Layer 4 of a small transformer language model trained on English Wikipedia (15 layers, counted from 0, width 128).
A neuron's activation on a vector x is SiLU(gate . x) times (in . x), where the dot is the dot product.

Input weights of the MLP neurons that the questions are about. A number n stands for n times 0.0047.
n152 gate: 27 1 38 4 -31 -3 -23 54 38 -7 -17 -18 -17 -20 11 11 -37 26 5 -28 -12 25 -58 11 -3 -13 19 -6 -7 9 -20 64 -7 -9 -8 27 1 -7 -4 -38 -51 35 -16 -28 14 -7 -15 56 -14 28 -18 -40 35 8 -20 37 9 1 11 7 -15 23 11 -11 13 -36 21 -30 -9 8 -5 61 5 -1 -10 -12 16 -17 -7 -37 14 15 26 0 -11 -23 -8 8 40 -13 -15 -12 -38 -8 -16 23 -12 7 -58 -16 7 17 20 -16 17 -22 28 18 27 -21 -18 25 -57 21 37 77 -8 57 -31 -11 -15 6 -20 -20 -25 -9 -26 26
n166 gate: 11 13 11 40 -18 -10 15 -63 -85 -10 3 -9 29 20 6 19 0 35 30 -29 -25 3 -8 7 40 3 94 54 32 -53 -40 -4 24 -2 24 16 -53 3 34 -6 -22 23 10 10 25 -35 -21 -15 14 -34 -17 -18 20 -16 -44 30 30 -19 -48 17 17 23 -31 25 -48 -27 -9 15 -6 -15 9 -24 -55 -18 -44 -21 -7 16 19 3 12 40 -10 -10 50 -9 24 33 0 -8 4 -60 -7 22 2 20 -17 12 17 28 13 59 -4 45 27 53 50 21 43 -3 2 30 13 40 15 -9 -8 0 -11 -37 35 -24 -8 11 -29 -45 32 1
n180 gate: -1 -15 -6 -24 18 3 25 5 40 40 -23 -25 -27 5 23 15 -43 -10 28 26 59 10 -14 -34 42 -35 -7 4 -7 -12 1 20 -13 12 -55 -71 27 -34 -14 13 -37 3 -28 20 18 33 37 -28 -2 -25 10 2 34 22 -6 -9 -21 11 25 -60 25 -32 -14 53 -4 33 -25 -50 4 -23 -23 -19 -39 22 -6 0 13 -65 -34 -60 0 -34 21 35 33 -14 4 8 -11 -3 -2 16 -33 -11 -44 33 -21 25 19 4 43 22 -22 -21 -39 -51 -23 -11 -25 -41 10 8 -36 -25 9 -2 8 33 7 36 20 3 5 17 24 14 4 -17
n203 gate: 1 33 24 28 1 0 -47 -11 54 13 -5 8 -5 -9 -15 -43 0 19 -11 -21 33 18 2 20 -17 0 11 7 1 -36 38 21 30 12 20 14 10 -16 -3 23 10 -20 14 -37 -17 40 -7 -35 8 30 -6 -10 10 11 9 25 5 27 2 5 -10 34 17 38 -19 -5 -4 36 3 -18 1 25 -37 41 31 16 55 -17 53 -36 7 38 46 -27 -11 19 -19 -29 -40 -7 -31 37 43 33 -25 33 2 41 8 -9 -21 47 -20 3 19 46 1 -14 53 -16 -22 -34 56 11 13 15 -9 5 7 -17 41 1 -20 9 -53 -39 -8 9
n250 gate: 35 5 11 34 -13 -14 20 12 41 -18 -38 -7 -4 -22 20 -33 -32 -5 -16 39 3 -17 9 24 50 10 28 28 -23 -7 -17 -60 4 -48 20 -28 -26 54 -4 3 12 1 -4 24 11 -24 -52 -12 -44 -37 -9 9 -30 -5 -3 -1 21 24 -13 -42 -33 2 -1 37 14 35 11 32 10 6 -15 -7 14 -74 -20 -27 32 27 -3 -26 16 -22 -2 70 5 11 23 12 17 15 -5 -15 12 15 -14 -23 -13 19 5 19 40 -11 -9 -14 0 15 15 16 73 -30 28 21 27 -41 -18 6 4 10 61 -28 -5 -70 -73 -61 -9 41 20 -2
n152 in: -17 -12 -9 -53 -23 31 -20 -47 4 -10 -17 -15 -36 9 19 -2 19 -22 -17 -9 29 -27 27 43 8 -32 3 -15 -42 -39 5 -30 -6 19 15 8 16 -35 24 14 -2 12 -25 30 -25 5 -15 -33 1 -5 13 -11 2 -60 -2 -4 -8 -19 -22 -36 -51 -25 2 -49 -32 -21 46 58 40 19 7 72 25 2 48 23 9 14 58 10 -22 27 -3 4 -24 -29 -18 -9 -30 -1 -6 10 28 16 5 -47 -36 -7 23 14 2 70 7 2 -10 -21 -22 -22 -2 45 -5 -45 -6 37 25 -13 9 6 20 5 1 -4 -26 -19 5 15 -15 2
n166 in: 9 50 -57 -13 24 60 -14 -12 -8 13 21 -66 4 1 -18 -21 -14 -30 34 38 18 12 13 -23 3 -28 -4 59 25 -29 17 6 -8 34 35 -42 51 -66 -25 -43 20 27 28 -23 45 -1 22 17 26 32 0 25 31 -19 22 29 -8 -23 -6 -11 16 4 -3 13 -63 49 -10 -9 59 6 30 16 48 -6 11 -8 -20 10 -5 -2 42 44 -41 -34 14 14 33 -37 -30 -29 -14 -25 -36 -2 -10 -16 48 32 45 24 -20 -18 26 -13 9 -11 60 19 -27 -31 -44 -41 -18 12 10 38 -37 6 -42 -15 -3 0 -27 1 -3 0 31 12
n180 in: 11 12 -7 10 -30 26 6 -4 -22 31 2 21 -9 39 25 10 -24 -35 18 23 58 25 11 -14 21 -43 29 -14 -26 -50 23 44 37 26 2 -26 -13 8 -31 -36 29 -2 -4 -4 34 -18 2 7 21 -30 14 -71 15 -26 -3 16 2 -17 35 9 4 51 -50 -2 -39 23 -15 3 -14 -33 -2 -33 -28 17 15 -2 53 -6 2 -7 6 -1 1 -16 16 5 2 9 -45 -34 -9 23 29 62 -23 17 -17 -25 57 -16 44 -13 43 -28 -25 18 10 -68 -30 0 -14 -25 -14 -7 34 -17 5 -4 38 16 29 -31 -8 -33 19 46 7 -8
n203 in: 26 -8 -12 -10 -2 -31 -22 34 39 -4 -13 27 -12 -47 60 2 24 10 -22 -10 -29 -8 -15 32 15 11 -29 26 8 -32 45 12 48 26 28 3 -17 -40 23 19 3 10 -3 -32 9 60 -37 -17 -18 -8 -22 11 -4 -20 16 19 11 -31 -25 6 -11 16 8 -11 39 22 6 -26 9 -45 -49 -8 14 -34 22 26 -18 -62 30 -26 4 -3 57 -49 -10 45 -47 -29 -29 47 -66 88 -39 20 -23 -4 -5 -1 -19 -13 8 4 -6 -38 23 -4 -28 -54 20 3 8 -16 19 19 23 -35 -7 38 25 -5 59 -2 -21 22 20 37 0 -28
n250 in: 12 6 22 13 1 -3 -2 -20 -42 -29 4 -33 -39 -1 13 -13 17 -17 2 -1 -60 -42 23 32 20 -9 9 -21 33 -17 3 6 -4 14 -34 31 6 -15 -41 -33 41 56 -13 -40 -30 -33 11 26 1 -28 40 3 38 -31 11 -4 -51 27 -35 13 -28 -9 29 -39 0 -37 33 -32 -52 63 -3 50 -3 12 7 12 12 -3 22 30 37 26 13 9 -12 -20 -17 12 24 52 14 16 26 25 33 41 29 36 19 -2 -46 47 50 4 -7 -33 25 -10 2 61 2 -8 34 -63 22 33 28 -7 -48 -18 41 -8 0 39 8 21 -28 -25

Each question shows a token from some text and the vector x that enters the MLP there. A number n stands for n times 0.05.

"Com": -2 18 15 1 0 6 3 -18 14 20 -15 -5 16 -3 32 -4 -17 10 -12 10 -10 11 13 -38 -3 -30 -13 -9 -7 10 36 19 8 -6 -4 -3 -29 55 2 -25 -31 -10 2 -23 19 -26 -10 8 7 4 -20 -12 12 0 30 -3 -3 -5 3 11 5 21 -2 40 53 1 5 36 27 18 -9 -8 21 18 -4 35 -3 -5 39 32 18 42 -3 -9 27 12 -37 -16 11 37 -23 12 25 -11 16 -30 14 -33 1 14 13 3 24 -7 0 39 -38 3 -11 -10 19 -13 -10 -33 -9 -7 6 7 12 0 -9 20 -2 -3 12 -7 0 16
Which three neurons fire most, strongest first? n203, n166, n152

"b": 4 -8 -12 20 -8 -13 4 -6 19 -12 2 13 10 18 34 5 7 1 12 -21 -36 17 -22 -33 5 -14 -3 2 -19 15 15 26 -34 -10 25 20 -63 12 30 -2 -17 3 -24 -20 44 -23 -8 5 -10 24 -8 20 24 0 9 14 -6 21 17 5 12 21 16 10 12 8 -24 16 -31 18 -7 15 28 1 -14 18 -25 18 26 3 -35 22 4 35 28 23 -21 40 9 3 -2 19 19 -20 -1 -29 1 3 16 10 3 0 9 -9 35 19 -1 4 10 23 -16 11 2 -9 17 -3 10 -31 -1 5 -20 71 10 -15 0 -4 -6 -5
The most active neuron and its activation: n180, at about 0.24

"on": -14 -7 -67 1 -3 -3 -46 -45 10 16 -9 21 31 -7 7 -8 -16 -6 6 5 8 3 33 -10 13 5 -45 10 -19 4 -22 4 -19 -25 24 31 26 -3 12 -12 -25 2 -21 3 29 -7 -13 -35 -18 10 -20 9 6 8 4 40 1 25 16 -4 -14 36 -3 0 -11 6 55 21 11 16 45 49 5 -13 -15 -13 21 22 19 6 -38 18 28 -2 -4 -7 7 26 -21 -6 -26 0 -28 -23 -17 3 9 6 4 -17 -14 10 13 7 -22 3 -6 34 3 -9 17 18 -2 0 -12 -1 11 17 2 -5 -29 8 -10 19 -9 6 14 -14
Which two neurons fire most, strongest first? n152, n180

"es ": 32 -12 38 1 -6 -27 -14 -45 -11 27 -12 -15 23 4 -7 13 22 -4 -7 -21 -19 4 -7 2 3 0 -7 -12 2 -1 -16 -16 -42 -7 24 15 -60 10 -30 -17 -20 -1 -19 3 39 -5 -2 10 -13 0 3 -5 23 -3 -8 -13 -34 15 2 1 19 20 34 17 36 3 35 18 1 35 1 19 3 9 -28 44 -6 4 17 -1 -10 11 16 -20 -23 -19 -6 10 -17 -12 -23 -21 -7 -6 -22 -36 16 -22 11 32 -23 -34 4 -17 -14 -7 -6 10 26 9 9 0 16 21 -22 20 -16 -15 -9 37 2 9 8 19 -9 5 -6 -30
The neuron with the highest activation: n180

"publ": 14 -6 -16 30 -8 -19 0 -29 5 28 5 18 5 1 35 -2 21 15 12 3 -17 30 28 -28 26 -4 -13 -15 2 5 17 13 -18 -6 18 30 -10 20 12 -23 -24 -15 -20 -29 31 -28 24 -3 -17 -25 -4 3 28 -4 20 16 -26 24 43 -19 -17 20 31 50 -11 4 3 12 14 28 -13 -17 18 -9 11 -7 19 10 21 -7 17 35 -11 23 11 16 -6 16 -2 10 10 -5 5 -4 27 -15 7 -14 7 -5 1 -11 19 -31 29 25 -7 21 -16 32 19 32 -22 -13 -17 -6 -4 3 -15 -43 26 -2 30 4 -2 -8 23 36
The neuron with the highest activation: n250

"bo": 1 9 -7 31 13 -30 3 -15 24 15 -14 -13 -1 0 9 -9 -11 -3 22 -8 -3 -19 -27 -65 5 -32 -14 -6 -19 15 29 19 9 -1 16 25 -45 33 1 1 -28 7 -10 -2 34 -24 9 6 2 17 4 -20 21 -22 8 22 -1 6 18 -2 23 10 40 7 2 -4 0 25 -31 6 0 -8 5 19 3 26 2 20 29 -19 -12 23 -33 -20 45 9 12 13 -1 -3 4 39 6 -24 -7 -46 -4 -20 26 10 -20 21 16 4 10 31 5 24 6 19 32 16 -12 22 -11 7 13 -5 -7 9 -30 4 -9 -4 0 2 28 -32
The most active neuron and its activation: n250, at about 0.13

"e": 29 -19 -35 8 59 -8 -14 1 28 16 7 -7 -23 -18 -5 38 -14 -1 1 -17 -23 17 6 -18 -3 -13 -16 -10 27 -15 8 6 -22 1 6 -8 7 37 10 -45 -38 24 -7 33 -9 -4 -3 -22 14 -6 -27 6 5 -34 15 21 -33 -36 4 -3 13 -1 28 3 -7 -35 -20 0 -19 -7 29 11 44 -15 -4 40 5 32 15 14 -4 2 3 5 14 16 -31 -46 -23 23 8 18 -28 14 -10 1 8 -14 -7 5 12 18 8 39 -15 31 -10 -3 8 -1 18 -20 -18 15 -7 8 29 -12 -12 4 -20 19 -21 0 -19 -2 -3 8
The neuron with the highest activation: n152

"y": 17 -36 0 0 -18 -17 -1 -33 25 16 -13 -36 22 -3 38 -13 -35 -16 12 -15 4 9 3 -2 1 9 -19 7 27 49 -10 -3 -9 13 42 -1 -23 1 13 -19 -35 20 -57 3 43 -8 -14 -4 6 -3 -15 21 2 -37 13 3 5 -2 25 12 13 10 26 2 13 -25 -11 1 9 5 17 -21 22 7 -11 4 9 10 50 -46 -23 30 7 1 -16 4 1 3 5 5 7 8 -5 -6 -28 -21 19 -8 -3 -7 6 4 19 30 -42 7 -20 10 15 5 15 -20 1 -6 -46 -5 6 -12 -21 -4 -27 18 2 41 -16 24 0 -21
The neuron with the highest activation: n152

"a ": 46 -2 16 -7 16 0 8 -17 2 15 10 -32 31 -21 23 -4 12 -30 -9 -9 -12 -12 41 17 -6 16 -20 -10 42 13 13 -15 -32 -11 24 -23 -38 -1 -23 -18 -24 18 0 -8 23 -16 0 9 2 -1 -23 17 -6 -20 8 29 -19 12 -2 21 -5 12 43 0 7 10 27 19 -28 4 29 43 15 36 -23 17 6 -22 41 -12 -29 10 16 -5 -18 7 -3 23 -33 -13 -2 3 3 2 -26 -12 53 -33 4 20 -10 -29 18 -14 -7 3 -11 25 17 0 -3 8 -12 -5 -9 28 3 2 8 39 2 20 -3 23 -3 10 19 -10
Which three neurons fire most, strongest first? n180, n203, n152

"oy": 12 5 -13 10 23 -14 -45 -6 36 26 -34 -19 -8 7 -14 -32 -18 2 21 -2 7 11 12 -20 -21 -18 -34 -51 8 -5 -3 -6 -1 -11 10 28 -7 -17 18 -13 -28 23 -26 14 -9 -11 -13 2 -9 4 -16 -3 1 -20 5 18 1 5 13 10 10 14 27 12 -10 -25 -17 16 1 -14 -23 14 -8 36 22 -17 1 6 39 -27 -14 31 -10 -30 -8 1 -13 -18 -25 16 23 26 -17 -26 9 -34 14 -27 -20 -18 8 18 37 -11 -4 13 -15 8 13 21 34 18 25 6 -28 -32 11 -19 25 23 4 7 -31 21 -15 24 -11 -25
The most active neuron and its activation: n203, at about 6.2

"d": -18 -15 13 9 -29 10 -17 -8 1 14 -7 35 6 32 2 8 -9 11 16 -14 -11 35 -8 -22 4 -29 2 -12 -33 36 13 -1 -15 -19 -11 25 -52 32 24 10 -17 -3 -24 -22 45 -23 -2 -7 -13 1 0 13 28 -29 14 -13 2 7 38 -6 4 43 25 24 8 21 -19 31 -8 13 -1 14 23 14 -25 13 -23 -5 16 -25 -27 22 3 18 9 -4 -16 29 -21 19 28 22 17 -6 -18 -43 -7 -22 8 -6 12 8 14 8 -1 24 -4 7 20 -4 -19 -16 -20 -16 10 1 -1 -12 -9 35 -21 23 26 -15 2 17 -12 19
The neuron with the highest activation: n166

"art": 34 -31 -32 -12 14 7 -36 -17 30 25 -12 8 6 -20 3 5 -17 -21 26 30 -9 -15 7 -37 4 -22 -27 -4 34 33 3 7 1 14 18 5 1 18 -4 -5 5 6 -26 -4 0 -38 -15 -6 -14 -12 -34 1 9 14 18 49 -23 -17 -12 -1 -25 43 27 2 -29 6 -14 -15 12 -25 13 -19 20 -19 8 -2 16 -24 12 -34 -28 -1 0 27 3 -14 -50 9 -21 -24 5 15 -4 -8 -15 -26 29 -15 -5 2 23 33 28 -9 -32 22 -15 -9 -4 29 7 8 12 -1 -12 -12 -2 20 14 6 -13 12 -22 16 -19 -7 19 -4
Which three neurons fire most, strongest first? n180, n203, n152